Layer 7 of a small transformer language model trained on English Wikipedia (25 layers, counted from 0, width 96).
In attention head 2, each number of a token's query is one row of weights dot the token's vector x plus its bias. The head spreads its attention over the tokens so far by the softmax of query dot key.

Query weights of the head. A number n stands for (n - 500) times 0.0014.
q0 (bias -0.030): 694 662 469 443 393 526 718 505 447 765 355 509 641 642 553 634 451 588 559 455 611 407 347 308 558 567 383 440 291 421 255 580 555 609 411 706 699 488 664 530 652 695 658 655 334 290 550 153 516 751 752 507 306 555 763 462 537 288 547 449 537 456 609 617 369 491 397 607 260 284 741 464 403 584 545 550 540 617 381 451 513 345 611 478 435 310 409 523 387 626 209 332 646 506 238 452
q1 (bias 0.007): 642 542 467 574 425 503 473 563 592 583 714 514 524 468 358 406 637 480 547 514 598 279 581 546 556 395 446 280 381 588 261 349 459 387 503 505 310 387 482 374 429 681 340 491 273 549 366 396 610 532 683 592 503 443 409 549 456 540 575 477 610 266 488 376 638 313 466 333 658 506 428 475 450 425 511 363 821 630 563 393 257 506 435 663 628 508 590 672 457 587 535 642 434 540 568 687
q2 (bias 0.015): 430 691 314 387 390 614 559 357 427 422 479 674 450 459 360 398 772 243 548 478 496 393 511 617 564 349 492 406 380 318 461 641 522 602 342 502 607 621 555 460 334 527 363 472 619 559 530 573 482 449 416 753 536 718 462 596 434 353 422 449 615 591 635 533 499 581 576 528 507 311 666 406 325 359 597 373 326 404 421 461 372 617 571 681 382 394 382 643 521 298 573 426 345 488 546 896
q3 (bias -0.066): 406 481 440 544 663 419 414 561 543 459 695 544 575 478 698 650 611 413 689 691 324 522 380 538 470 471 429 498 721 409 464 441 355 653 678 328 623 514 659 553 486 434 704 554 653 555 545 303 384 637 452 289 273 547 496 573 100 520 570 568 494 543 369 549 849 503 348 542 387 362 522 479 426 259 519 381 422 520 511 683 605 488 548 399 601 371 364 628 382 468 247 440 590 473 405 446
q4 (bias 0.023): 514 563 709 392 330 617 451 501 422 465 543 635 381 311 502 430 513 437 510 556 303 607 662 534 342 610 611 683 503 637 415 446 576 561 333 444 421 511 498 476 462 817 519 527 473 756 528 624 689 343 592 329 635 465 505 290 563 591 418 310 382 316 531 241 404 624 574 192 243 517 460 646 629 607 526 712 684 447 490 626 364 274 533 506 693 506 440 554 463 457 311 256 460 717 531 666
q5 (bias -0.021): 142 478 401 485 583 326 815 684 445 457 386 747 574 519 378 309 608 389 480 561 411 381 378 376 489 441 363 261 533 511 161 466 840 509 350 515 451 261 673 577 456 346 561 399 331 485 251 645 443 508 716 567 657 530 587 688 421 486 447 486 476 729 500 675 462 754 676 708 471 644 570 571 183 294 436 713 651 607 496 691 386 573 265 560 394 669 630 635 419 632 493 433 510 489 510 324
q6 (bias -0.067): 576 584 502 586 316 473 326 824 612 556 525 457 787 377 490 627 652 484 590 294 657 405 305 783 461 320 402 436 209 583 335 521 510 496 506 425 592 412 679 377 671 670 456 506 264 656 384 338 337 556 357 327 286 522 604 399 242 388 761 628 547 589 443 604 822 379 557 607 646 472 706 398 521 558 573 492 720 485 460 581 714 370 487 446 354 535 485 535 550 592 522 700 473 605 402 354
q7 (bias 0.020): 497 675 660 197 434 677 738 360 793 494 497 389 646 481 416 450 750 461 324 495 488 602 470 517 772 570 570 653 330 468 417 520 698 479 551 448 643 323 372 488 288 742 485 762 496 444 633 517 685 528 436 379 268 428 415 340 570 593 517 430 579 515 372 483 474 229 598 432 170 578 490 576 488 669 627 506 369 624 474 448 806 180 501 388 553 461 557 223 456 521 591 351 518 480 578 438
q8 (bias -0.013): 309 557 707 386 349 597 292 196 686 434 431 307 699 373 640 470 526 480 584 533 498 601 567 528 356 317 461 442 333 323 382 573 404 741 338 576 534 359 527 756 431 436 604 538 549 271 632 885 454 429 280 466 357 679 578 574 517 583 686 623 500 392 485 480 662 440 280 618 292 449 615 590 394 428 731 120 661 514 503 287 530 523 472 477 377 546 400 394 364 444 696 415 408 589 509 587
q9 (bias 0.047): 556 368 434 363 466 435 357 538 518 559 477 594 496 663 402 728 296 463 563 738 343 746 408 418 473 453 463 355 704 633 491 582 502 562 377 527 323 512 602 377 601 478 460 531 498 510 625 373 516 471 379 563 524 316 615 340 560 609 476 660 695 575 613 434 408 406 473 321 137 897 436 540 691 577 299 442 671 534 400 542 457 455 646 512 471 554 621 514 185 348 447 463 640 443 626 425
q10 (bias -0.044): 529 643 503 559 628 605 702 588 480 480 679 421 453 426 604 355 417 636 327 564 401 575 522 550 450 400 393 634 321 500 426 492 623 413 634 396 521 324 392 660 408 404 775 385 437 704 547 482 357 467 531 419 452 590 460 609 600 545 478 301 578 291 605 396 366 490 607 743 365 346 614 656 544 501 670 493 712 525 572 624 622 431 532 427 519 509 357 416 508 644 650 485 369 211 372 514
q11 (bias 0.054): 481 523 315 430 432 503 515 250 638 302 435 584 569 419 385 411 623 470 514 387 502 505 332 527 490 514 422 177 705 464 275 397 386 626 348 550 551 397 169 588 669 411 264 583 568 548 536 480 533 686 329 530 320 556 367 542 359 519 489 478 345 408 581 763 741 530 320 554 639 533 526 608 463 452 526 606 456 496 299 566 498 656 467 748 378 505 528 604 554 426 644 743 469 471 443 774
q12 (bias -0.022): 442 283 512 308 576 391 449 699 598 795 678 567 336 682 717 641 378 348 768 590 481 580 642 443 432 499 404 370 496 123 646 524 575 683 497 561 603 451 422 590 488 427 591 230 430 480 328 404 562 426 560 337 469 455 550 630 589 528 490 416 522 492 712 323 157 425 496 571 466 277 415 560 358 461 477 440 651 305 451 593 629 407 447 409 391 553 644 613 405 404 487 632 365 559 495 561
q13 (bias -0.041): 472 415 457 596 614 331 341 386 836 492 346 441 584 681 604 554 410 386 699 731 409 435 557 490 775 633 687 357 625 646 398 391 362 366 513 564 542 695 488 309 650 596 788 577 355 638 494 188 408 542 421 422 435 507 496 501 638 609 719 633 505 558 466 674 343 507 444 350 225 388 668 318 571 353 508 617 490 253 719 491 256 356 556 359 606 376 508 753 329 580 439 290 341 369 535 623
q14 (bias 0.044): 336 429 645 385 316 519 708 335 707 604 421 477 608 613 573 293 312 391 558 507 443 530 595 474 475 745 516 396 556 480 392 202 564 655 488 409 361 410 583 557 494 419 423 619 669 579 693 529 397 468 421 235 458 362 709 764 547 336 559 336 456 418 377 493 635 671 510 441 528 492 653 439 661 217 570 641 420 460 584 447 540 661 599 450 641 586 373 304 595 398 622 436 402 454 515 316
q15 (bias -0.019): 491 578 636 587 587 527 613 571 631 622 613 530 593 502 447 404 364 532 551 461 472 590 534 353 608 565 544 461 419 461 530 596 573 532 511 662 498 357 321 437 522 500 356 446 441 243 530 586 477 419 504 496 313 393 497 430 382 576 557 415 566 188 600 386 537 463 527 180 465 518 733 544 634 439 622 438 354 729 387 507 685 476 504 494 572 657 495 426 651 378 395 458 704 445 331 515
q16 (bias -0.040): 460 477 263 647 380 684 515 414 433 320 714 380 583 401 485 571 516 298 557 378 552 440 456 428 447 461 475 649 545 712 607 707 270 579 545 529 423 567 663 621 455 165 475 423 549 600 514 532 318 605 346 515 391 681 484 743 497 423 335 586 683 633 368 526 612 122 277 749 790 463 406 523 401 434 713 590 453 658 426 498 443 669 380 594 444 411 373 309 484 598 508 490 559 672 328 724
q17 (bias 0.039): 552 555 348 518 424 574 621 522 529 497 307 540 762 486 467 549 272 649 503 406 525 460 663 412 384 417 608 491 712 440 286 300 765 421 491 689 627 727 646 515 724 376 335 522 522 379 495 655 527 313 547 229 386 433 358 494 290 574 307 493 409 505 486 582 733 428 548 400 520 526 595 382 306 437 657 506 672 578 337 507 427 313 536 406 409 468 507 406 536 557 487 490 491 651 676 438
q18 (bias 0.057): 427 426 414 485 262 429 504 666 588 483 572 522 475 399 273 455 576 410 522 368 411 490 229 684 618 652 677 322 626 463 581 689 664 394 441 528 439 264 533 465 471 415 415 568 501 514 717 604 376 477 633 805 493 480 297 663 400 618 560 340 359 599 633 531 688 552 679 588 493 405 464 627 390 556 428 366 504 621 390 498 393 429 512 524 189 466 420 490 602 455 407 472 477 660 587 612
q19 (bias -0.015): 435 299 497 387 370 493 443 758 553 600 467 776 768 555 469 446 355 649 512 560 629 749 471 639 721 364 296 404 586 660 573 498 425 560 664 641 530 514 546 692 238 541 398 463 262 506 539 621 385 764 526 477 449 702 400 487 575 414 369 584 480 393 402 443 443 501 434 442 549 537 384 552 566 570 615 465 507 410 506 671 571 526 548 269 366 344 87 316 580 476 510 641 389 519 571 435
q20 (bias -0.005): 607 476 641 569 349 427 560 530 387 344 430 632 636 415 488 515 498 669 408 711 545 483 593 503 615 412 217 458 366 773 548 357 462 458 491 538 451 189 334 700 581 555 659 557 473 536 442 444 452 502 472 606 526 355 610 415 438 476 580 234 425 307 603 760 534 623 582 484 537 520 608 527 451 267 531 551 407 584 386 742 300 500 477 617 582 343 332 559 351 628 495 411 597 615 828 283
q21 (bias -0.021): 256 200 715 438 626 381 612 720 577 890 453 390 485 431 575 535 308 553 534 475 522 604 621 329 387 425 518 561 717 556 339 634 607 464 569 684 369 497 318 436 372 563 402 468 474 528 421 227 695 458 591 431 629 539 369 557 638 835 610 566 636 508 187 242 320 437 464 481 310 504 638 685 658 496 503 530 532 242 462 544 625 376 491 350 579 444 614 624 535 634 391 325 545 339 632 365
q22 (bias -0.035): 602 515 402 448 521 561 765 587 596 499 542 254 418 590 391 458 433 575 770 815 428 462 452 542 406 440 635 469 264 605 352 451 297 424 483 395 665 406 519 764 413 351 539 494 473 434 526 518 404 637 410 375 517 362 480 608 634 191 790 469 467 563 341 571 388 496 801 541 589 480 600 548 443 516 400 475 427 576 650 443 551 472 505 470 492 527 484 396 552 548 296 630 336 359 621 577
q23 (bias -0.053): 490 295 274 530 401 521 540 672 437 261 327 700 647 350 637 466 418 577 470 585 589 177 452 524 549 472 17 487 698 351 383 415 362 480 870 599 744 621 702 531 570 456 516 250 574 663 686 561 122 465 502 655 416 532 569 612 305 361 478 440 494 454 345 532 461 398 593 753 314 281 700 548 550 440 440 629 822 532 612 937 781 482 302 623 458 510 436 371 617 392 600 561 721 624 374 488
q24 (bias 0.005): 531 492 265 174 383 660 493 477 598 347 504 647 494 357 537 667 325 756 407 463 539 528 622 510 506 430 408 644 594 599 214 224 585 443 396 566 585 586 399 581 788 475 246 528 317 466 355 677 287 621 481 363 311 490 270 715 236 171 687 495 420 646 625 460 600 509 426 447 351 515 524 479 368 423 548 561 523 454 490 444 848 661 573 576 295 514 509 349 517 436 791 597 326 373 571 634
q25 (bias -0.093): 550 489 471 475 471 463 438 594 228 439 494 362 506 488 450 517 599 457 331 500 645 384 578 562 446 511 436 424 422 431 445 574 517 535 693 393 718 597 646 375 599 458 597 507 374 552 426 369 425 651 461 526 427 451 123 664 132 527 567 575 611 545 380 401 281 444 335 510 647 644 760 604 351 358 574 539 617 517 589 550 477 460 392 391 287 640 430 356 484 816 525 684 584 524 348 541
q26 (bias -0.069): 662 661 626 358 404 364 392 614 672 657 465 422 533 573 538 671 458 699 455 542 521 674 668 475 647 429 535 637 235 469 484 344 352 404 681 325 556 635 609 537 648 645 676 649 371 426 287 330 410 572 647 461 566 253 352 597 494 328 437 506 649 702 348 500 380 413 465 536 490 348 579 506 322 599 507 673 499 476 419 457 662 394 284 527 435 368 650 649 328 658 439 440 494 676 394 587
q27 (bias 0.072): 850 543 395 444 492 472 542 468 506 582 560 533 404 445 392 319 558 544 618 593 499 440 629 249 605 593 702 408 494 348 540 452 419 459 295 654 427 463 458 375 489 402 335 434 654 569 745 599 776 418 710 380 753 516 455 610 235 581 424 424 629 418 565 437 589 287 612 72 595 685 310 419 581 718 684 588 609 692 305 652 334 485 556 507 566 351 460 479 377 542 390 406 415 512 360 484
q28 (bias -0.014): 679 480 450 276 339 439 489 569 549 466 338 512 689 607 492 529 436 463 501 700 507 486 408 499 717 522 397 498 539 471 400 504 528 538 490 211 221 508 336 614 595 446 370 497 448 642 578 365 493 307 317 445 344 422 312 575 546 539 552 467 606 437 553 544 544 722 476 692 173 483 521 579 337 554 451 552 516 580 639 533 620 640 341 614 511 506 824 482 428 756 266 436 726 598 396 570
q29 (bias 0.025): 551 487 524 389 552 632 510 599 624 545 904 555 761 495 544 547 465 642 597 488 639 216 414 596 484 542 415 509 251 404 391 419 668 439 441 338 539 298 552 331 516 385 496 542 664 409 476 609 457 700 723 600 558 677 380 512 729 545 396 629 489 580 484 441 500 465 542 534 393 292 609 604 426 696 301 319 578 375 432 501 472 602 375 705 586 429 509 636 441 431 503 601 328 330 536 560
q30 (bias -0.006): 453 506 367 615 491 403 484 427 297 414 459 539 545 508 468 619 735 490 734 597 260 259 644 384 613 339 635 468 438 588 401 583 412 604 426 560 277 531 554 319 576 573 693 586 424 523 563 581 170 535 300 672 576 501 646 713 323 330 498 464 702 518 627 580 571 429 479 409 852 385 373 481 448 501 535 571 500 427 564 353 310 519 538 524 459 459 487 590 593 439 547 422 333 530 448 684
q31 (bias 0.002): 643 492 482 631 225 451 502 272 410 309 588 470 622 412 466 383 719 444 472 579 385 254 554 561 452 459 453 494 449 338 350 349 422 505 526 741 533 456 398 432 546 538 412 673 483 686 452 490 192 317 512 281 436 430 281 748 345 640 570 213 437 514 530 594 714 557 533 436 791 500 630 302 453 673 574 664 655 608 513 549 717 474 425 727 445 649 422 407 487 494 597 520 589 527 452 577

Each question shows a short text with each token's key, already scaled and adjusted for position as the last token sees it. A number n stands for (n - 500) times 0.004.

Then comes the last token's vector x. A number n stands for (n - 500) times 0.0075.

0 "]": 569 386 457 568 272 664 898 412 502 321 471 515 493 316 614 459 660 565 777 606 657 265 515 771 506 564 504 466 558 600 705 765
1 "\n": 568 384 458 588 317 638 906 441 509 355 457 479 475 340 627 487 593 591 767 632 606 309 501 778 536 598 560 437 614 545 697 752
2 "-": 516 360 415 632 350 618 921 478 478 352 489 457 484 375 655 499 585 570 715 627 564 338 528 807 582 602 574 435 619 507 677 719
3 " \"The": 496 339 472 593 342 634 872 465 482 390 528 431 470 337 675 514 604 576 716 663 601 362 534 788 590 597 541 442 619 523 657 712
4 " L": 509 355 432 599 332 643 902 468 520 371 491 422 493 336 594 480 583 599 666 653 640 334 518 780 596 616 590 431 590 512 611 702
5 "ast": 537 345 403 603 314 673 852 439 525 323 550 421 508 342 664 496 606 573 677 647 632 327 578 753 580 628 597 379 628 514 644 676
6 " One": 540 351 463 606 319 654 865 422 538 388 468 419 481 389 627 514 611 595 674 637 611 329 518 761 538 623 607 433 616 524 639 674
x: 668 346 370 320 386 493 514 403 615 472 527 474 469 421 574 650 554 750 434 372 365 309 421 477 585 556 538 460 570 374 567 666 692 674 449 471 224 708 478 536 625 508 422 636 528 417 586 599 536 478 464 549 461 566 332 483 542 711 319 310 379 562 514 624 483 519 698 445 485 491 407 359 664 535 399 615 493 403 453 572 512 573 548 518 566 766 584 399 522 355 501 372 241 691 586 132
Which token does the last token look at most, and with what share of its attention? 3 " \"The", with about 30%

0 ")": 575 423 462 570 274 672 897 428 498 294 459 526 445 328 626 454 664 567 770 588 643 240 506 777 497 553 495 465 554 619 712 796
1 " [": 498 373 502 543 306 694 842 378 509 322 493 461 467 324 617 496 629 569 789 643 609 260 510 831 513 605 545 452 563 608 672 758
2 "A": 486 406 427 622 326 635 962 430 540 326 484 456 474 377 566 481 581 618 702 655 585 355 506 790 599 673 618 423 586 564 627 758
3 "n": 470 404 423 578 307 638 934 375 483 288 536 379 507 331 582 494 624 612 662 633 622 333 558 761 572 615 566 389 526 587 642 736
4 "j": 492 384 423 556 301 676 935 382 497 327 487 416 493 313 558 442 576 530 684 641 638 282 576 766 546 614 582 399 571 601 645 736
5 "un": 510 451 401 602 308 666 950 384 502 348 494 424 497 337 545 494 566 564 654 632 572 326 548 748 570 625 641 393 627 586 624 747
6 "ab": 516 404 429 594 316 672 947 375 512 340 491 471 471 305 599 492 603 526 673 617 598 312 574 723 559 621 623 387 604 572 649 748
x: 649 272 441 359 534 503 576 486 568 450 651 393 468 514 666 571 637 661 574 415 416 299 391 605 536 326 603 485 598 408 612 537 727 621 504 535 236 558 495 598 613 472 398 500 473 395 598 458 591 533 480 598 615 607 439 458 585 489 453 191 400 466 516 621 496 435 708 278 457 362 478 394 546 572 463 588 432 342 371 602 452 600 637 480 515 711 505 272 436 604 593 357 378 768 625 106
Which token does the last token look at most, and with what share of its attention? 0 ")", with about 50%

0 "S": 585 417 466 577 263 657 910 433 510 313 472 514 460 351 610 445 659 575 749 607 630 266 527 785 537 566 518 434 561 607 695 779
1 "ong": 558 394 435 644 279 650 953 408 492 287 510 447 455 349 596 480 619 531 708 659 588 302 576 771 533 643 624 354 668 593 648 718
2 "b": 532 418 402 561 312 656 938 421 476 312 509 453 455 315 597 499 585 528 672 631 642 298 555 754 555 614 588 353 604 575 669 771
3 "ird": 561 406 423 584 270 637 907 409 475 302 545 445 453 335 598 486 613 545 668 673 621 286 584 733 564 604 600 369 638 588 688 742
4 "]": 507 379 466 535 295 661 852 380 513 326 506 513 482 267 591 498 637 585 773 654 618 260 568 770 539 611 505 461 598 580 665 795
5 "\n": 568 388 456 581 320 632 903 442 515 355 453 495 447 347 636 487 598 608 762 628 602 299 514 772 538 592 539 435 615 546 699 761
6 "-": 518 359 420 625 353 616 924 471 489 347 491 458 472 381 660 498 592 581 710 633 552 336 535 807 592 591 564 437 616 509 678 722
x: 624 281 370 337 367 475 602 561 657 459 609 483 517 444 630 574 488 561 538 372 367 472 323 651 449 444 735 366 487 469 553 630 627 637 437 493 153 606 487 626 679 547 461 481 519 505 531 545 615 589 493 578 511 525 302 484 559 698 384 300 526 378 436 675 411 302 715 515 515 625 417 426 593 567 522 672 413 427 365 491 508 502 692 486 493 606 563 287 510 517 602 306 290 742 407 291
To which token does the last token give the most attention? 4 "]"

0 "==": 597 414 457 570 279 664 894 429 507 356 496 517 467 347 604 429 657 555 761 630 625 309 494 777 521 578 513 440 574 585 681 737
1 "Q": 552 447 430 547 327 655 888 452 467 328 557 459 529 324 542 449 577 590 706 712 604 371 523 835 533 636 605 423 600 615 580 749
2 "ual": 542 420 418 618 284 662 897 438 518 356 541 456 535 309 537 478 591 589 714 721 613 397 552 803 533 686 636 366 651 598 589 770
3 "ification": 536 424 454 549 293 658 856 398 441 318 530 468 506 317 550 447 596 554 709 614 619 391 530 748 487 621 597 412 621 608 615 782
4 "==": 586 414 486 522 308 628 902 423 524 385 500 519 479 299 566 478 611 567 773 678 551 336 481 747 526 646 521 439 603 563 654 750
5 "\n": 576 393 454 584 299 608 893 438 499 362 455 492 467 344 623 470 591 598 780 646 603 332 502 788 531 583 540 431 624 572 682 755
6 "\n": 516 382 452 589 328 595 899 465 473 364 447 461 461 389 678 455 560 591 756 627 599 339 511 801 542 552 536 409 623 550 704 759
x: 700 296 404 374 397 383 546 540 604 467 604 495 574 416 667 602 497 681 518 359 363 536 284 568 477 445 598 352 450 439 583 670 651 658 406 525 221 509 459 580 808 528 512 490 528 328 612 525 627 607 543 578 471 630 289 521 638 631 325 372 527 369 458 649 428 263 645 490 469 589 443 372 519 612 484 586 460 433 394 456 485 452 653 476 469 672 494 397 511 497 569 420 372 812 502 205
Which token does the last token look at most, and with what share of its attention? 4 "==", with about 50%

0 "\n": 579 413 453 584 292 647 901 444 492 334 465 503 453 372 631 442 633 578 754 602 638 275 503 786 522 557 524 443 579 580 718 762
1 "-": 523 373 418 630 347 636 909 460 482 344 497 455 473 379 635 488 593 564 705 639 553 323 539 822 581 602 582 428 618 501 683 723
2 " \"": 492 358 507 595 342 659 858 404 496 367 522 443 463 358 662 495 615 587 728 658 557 345 531 825 591 604 540 456 590 528 671 697
3 "E": 498 361 435 610 343 619 912 465 525 354 520 445 488 355 587 474 571 587 715 683 608 377 502 811 615 651 604 382 581 549 612 723
4 "ly": 477 365 451 608 321 606 915 422 503 315 525 435 506 301 593 485 592 571 692 691 640 376 543 762 577 672 589 383 634 548 626 673
5 "s": 488 389 456 575 330 641 902 401 465 340 522 398 509 338 627 465 561 558 678 669 614 404 501 754 567 644 603 399 568 598 657 687
6 "ium": 489 374 462 607 284 656 888 412 465 378 504 406 515 343 627 497 551 534 687 633 612 374 517 759 583 607 573 372 594 571 641 715
x: 662 270 269 323 466 552 567 527 715 327 552 533 431 515 656 585 510 657 470 374 370 453 507 547 552 508 613 367 598 412 657 562 651 550 394 500 170 571 453 523 719 569 475 508 582 470 480 624 620 414 369 524 604 618 425 462 527 659 534 411 419 465 462 677 423 413 638 414 405 422 438 407 550 544 321 619 440 478 419 549 545 485 574 538 592 728 476 291 473 523 574 436 319 772 606 91
Which token does the last token look at most, and with what share of its attention? 2 " \"", with about 30%

0 " P": 582 424 437 573 280 662 909 431 502 317 481 507 475 361 613 442 639 574 734 611 647 254 536 780 529 553 534 460 557 590 698 759
1 "y": 523 392 409 601 280 689 904 372 492 306 473 397 487 360 615 456 611 548 706 633 596 324 558 780 484 657 630 410 585 557 736 723
2 "ram": 537 389 442 654 283 672 898 375 445 342 515 447 479 313 584 483 580 533 706 616 613 298 550 815 568 629 604 378 627 564 689 761
3 "ides": 579 424 466 552 300 659 904 417 458 294 530 416 491 326 578 487 601 511 724 646 589 313 561 787 504 603 607 408 583 592 685 744
4 "\"": 558 378 476 555 299 652 866 416 516 334 514 453 500 324 582 518 666 566 794 641 574 301 517 824 528 610 550 471 578 623 683 766
5 " [": 493 358 501 540 321 667 840 382 523 344 493 460 486 312 616 505 618 588 791 639 606 287 511 832 538 606 530 475 553 605 669 747
6 "In": 504 391 422 543 323 579 957 476 563 336 508 439 483 330 559 504 580 598 743 667 595 307 504 739 580 660 573 397 573 555 616 735
x: 701 270 512 334 546 387 583 494 575 466 625 431 422 542 592 629 482 648 475 543 316 357 328 540 478 452 544 417 464 406 668 580 697 629 411 550 209 565 437 561 617 514 429 608 596 433 526 551 663 475 479 606 483 465 283 468 634 693 436 280 413 450 412 744 530 423 674 559 504 523 518 271 535 555 443 663 488 379 406 509 555 519 671 426 467 697 470 365 549 427 604 290 354 836 484 246
Which token does the last token look at most, and with what share of its attention? 5 " [", with about 50%

0 "c": 585 415 435 576 269 661 919 435 516 298 488 493 469 364 615 456 647 571 747 615 651 269 532 774 519 558 527 418 566 609 703 761
1 "adem": 565 399 457 631 268 656 903 396 470 307 508 440 496 370 575 517 583 514 701 619 628 300 564 802 544 625 606 357 642 561 706 771
2 ")": 529 423 491 532 290 639 853 398 534 293 457 549 422 294 617 486 662 593 782 597 586 223 518 772 488 579 486 485 584 611 711 846
3 " [": 497 369 507 528 310 682 848 381 525 321 487 472 467 324 604 501 636 585 793 637 604 265 514 823 514 611 533 460 560 616 668 767
4 "D": 510 417 438 602 350 634 974 437 506 324 486 469 505 347 556 503 576 605 714 662 571 358 478 807 602 668 599 432 580 567 630 759
5 "ow": 516 390 427 580 293 628 931 404 500 287 523 416 487 384 600 550 596 581 667 671 559 340 584 752 498 601 653 411 632 603 642 722
6 "al": 503 377 440 592 275 670 936 408 507 368 459 427 542 327 571 474 610 592 697 658 594 346 587 769 543 666 596 347 590 536 650 740
x: 694 234 353 255 360 526 577 529 596 465 700 431 436 442 662 569 611 715 611 447 340 415 391 526 547 437 543 503 538 462 643 633 615 589 388 575 164 522 514 518 553 496 508 570 490 413 508 631 631 491 439 650 520 476 429 503 571 587 479 273 325 391 490 717 452 414 624 487 471 481 570 326 528 589 390 589 411 357 475 561 468 578 618 514 500 675 612 346 482 555 547 425 324 750 598 90
To which token does the last token give the most attention? 2 ")"

0 "th": 591 406 430 588 273 661 905 430 493 314 489 481 488 365 614 441 650 560 721 611 657 271 554 775 523 557 539 413 597 592 702 760
1 "le": 555 407 420 613 286 668 915 396 477 343 491 444 499 351 591 489 635 514 694 639 593 332 581 802 504 641 607 352 659 544 672 733
2 "te": 557 422 440 612 292 683 920 406 490 352 462 434 503 383 613 475 626 537 688 629 595 268 589 804 527 622 573 372 637 565 688 718
3 " |": 532 402 466 569 291 669 910 410 511 348 473 488 453 337 591 454 636 550 721 609 560 257 573 783 555 583 548 440 642 548 714 808
4 " Country": 558 390 449 643 325 627 897 391 431 302 506 498 439 333 585 512 673 508 711 578 570 316 533 751 474 632 583 429 643 526 688 811
5 " |": 525 440 472 557 314 634 887 408 457 348 479 467 484 325 570 479 617 543 713 602 584 279 555 761 524 583 535 456 609 541 757 796
6 " R": 553 425 450 590 337 623 939 422 471 346 473 469 445 372 562 470 602 557 710 599 586 296 576 750 493 612 560 441 605 518 717 766
x: 711 279 442 388 446 418 549 414 568 526 746 422 529 421 568 637 519 614 515 358 361 378 285 524 437 461 543 432 585 549 684 592 683 664 480 512 186 596 394 550 791 589 469 658 441 383 702 524 677 512 530 576 461 465 316 524 563 553 398 365 439 329 547 706 448 300 684 437 544 550 516 443 590 559 458 657 435 385 394 431 504 557 683 521 456 547 605 380 478 426 537 366 353 688 420 232
Which token does the last token look at most, and with what share of its attention? 5 " |", with about 50%

0 "ul": 588 394 421 582 260 651 915 425 513 324 482 501 473 342 622 446 637 574 753 638 659 273 545 768 530 557 534 416 577 604 691 743
1 "ated": 539 406 428 625 283 634 944 379 510 318 472 472 557 314 594 464 629 540 721 659 622 300 584 721 564 605 619 368 654 541 661 736
2 " by": 590 393 460 570 296 675 911 405 526 364 500 449 533 357 617 477 534 574 773 617 612 292 528 817 550 620 544 395 646 582 669 730
3 " the": 537 366 393 613 289 668 927 444 513 364 543 452 525 371 620 469 586 589 747 641 647 316 541 796 572 632 576 401 669 529 656 732
4 " government": 576 338 417 603 246 644 845 406 499 384 547 454 551 367 591 435 578 549 671 659 671 347 543 757 528 609 557 351 660 533 681 732
5 " through": 596 364 464 579 290 589 909 420 563 352 530 499 527 349 583 459 571 586 762 651 637 271 511 735 536 611 569 385 653 590 657 708
6 " the": 557 350 390 603 275 631 932 434 546 392 542 491 533 392 622 445 569 616 739 664 629 331 534 797 596 649 567 387 714 540 635 725
x: 656 281 423 393 396 462 642 452 675 436 563 502 484 460 697 646 564 595 539 438 339 384 257 563 516 417 563 287 556 369 670 670 618 628 391 522 184 681 479 602 705 446 495 527 540 438 654 459 584 588 338 554 481 493 300 507 568 682 437 340 370 488 440 725 442 422 684 509 482 593 511 368 556 485 467 546 393 518 441 370 471 587 634 523 533 663 539 358 476 434 566 496 294 777 511 239
Which token does the last token look at most, and with what share of its attention? 0 "ul", with about 30%

0 " Tra": 609 409 454 609 266 622 915 442 537 316 478 499 477 376 626 464 654 564 728 588 637 255 518 770 546 559 536 446 562 588 694 747
1 "ck": 549 399 453 628 303 623 926 384 469 310 482 471 476 335 633 518 648 513 702 592 601 280 516 808 547 617 597 446 629 539 692 717
2 "er": 558 397 475 598 303 661 901 432 527 331 482 445 469 362 611 527 639 527 713 613 586 281 543 775 500 625 602 440 615 578 732 739
3 "\",": 558 418 507 535 315 617 906 424 545 322 492 462 485 329 574 505 649 563 794 594 590 278 485 806 535 624 512 483 568 592 682 770
4 " and": 515 406 457 591 322 653 931 398 562 315 505 477 510 351 595 497 640 609 775 585 649 268 496 766 512 644 523 461 585 544 699 754
5 " started": 610 407 495 600 300 622 894 413 527 317 476 460 588 349 571 508 565 538 717 635 637 318 514 724 552 613 586 485 586 550 688 697
6 " to": 566 361 488 600 303 598 897 416 580 370 491 523 547 398 632 494 540 553 786 634 618 328 538 731 554 637 578 430 660 551 657 693
x: 628 284 529 385 534 385 545 466 641 482 586 533 434 326 605 512 554 628 529 414 346 319 406 635 516 467 565 390 414 320 525 623 634 630 489 549 247 608 466 566 757 480 571 568 613 306 666 473 608 487 420 575 518 573 332 533 705 814 521 318 385 494 406 616 472 432 644 490 498 465 478 455 547 489 576 523 432 330 313 385 466 565 623 531 537 636 531 296 442 453 677 454 245 824 456 264
To which token does the last token give the most attention? 3 "\","

0 " soc": 585 402 471 599 257 649 898 444 526 303 486 496 486 389 604 449 643 574 722 601 655 270 510 787 536 568 533 421 569 612 689 763
1 "iet": 545 429 448 620 255 655 920 429 487 318 518 431 557 369 566 481 601 567 706 659 682 294 598 766 590 630 583 368 635 566 670 742
2 "y.": 572 370 508 578 252 654 896 394 538 332 467 484 457 348 571 445 633 591 776 591 621 282 515 720 539 596 536 429 588 591 677 741
3 " B": 586 397 468 621 339 588 924 470 526 330 509 456 482 379 568 473 579 553 739 624 626 292 591 754 545 653 575 427 631 567 674 755
4 "ec": 584 398 423 605 301 610 885 484 522 280 545 424 500 388 612 476 554 587 731 654 622 338 546 747 543 704 627 376 635 562 677 706
5 "ause": 600 377 526 592 335 582 894 448 490 307 590 411 555 416 596 468 512 508 731 666 619 350 574 806 501 642 617 361 634 586 664 688
6 " of": 554 388 448 579 283 648 876 390 504 371 523 462 529 413 613 441 556 560 762 632 666 312 564 773 553 598 588 363 653 615 672 755
x: 781 292 488 386 433 428 556 499 588 379 645 563 548 402 539 567 530 601 492 467 307 426 320 588 471 535 607 441 444 440 630 589 603 560 453 483 144 563 445 594 728 488 525 578 575 378 640 501 592 562 380 616 543 520 344 484 701 751 517 409 366 430 396 684 503 394 630 474 354 425 540 407 512 628 480 549 421 450 353 435 485 571 650 442 501 686 530 297 448 513 602 487 235 797 505 197
To which token does the last token give the most attention? 2 "y."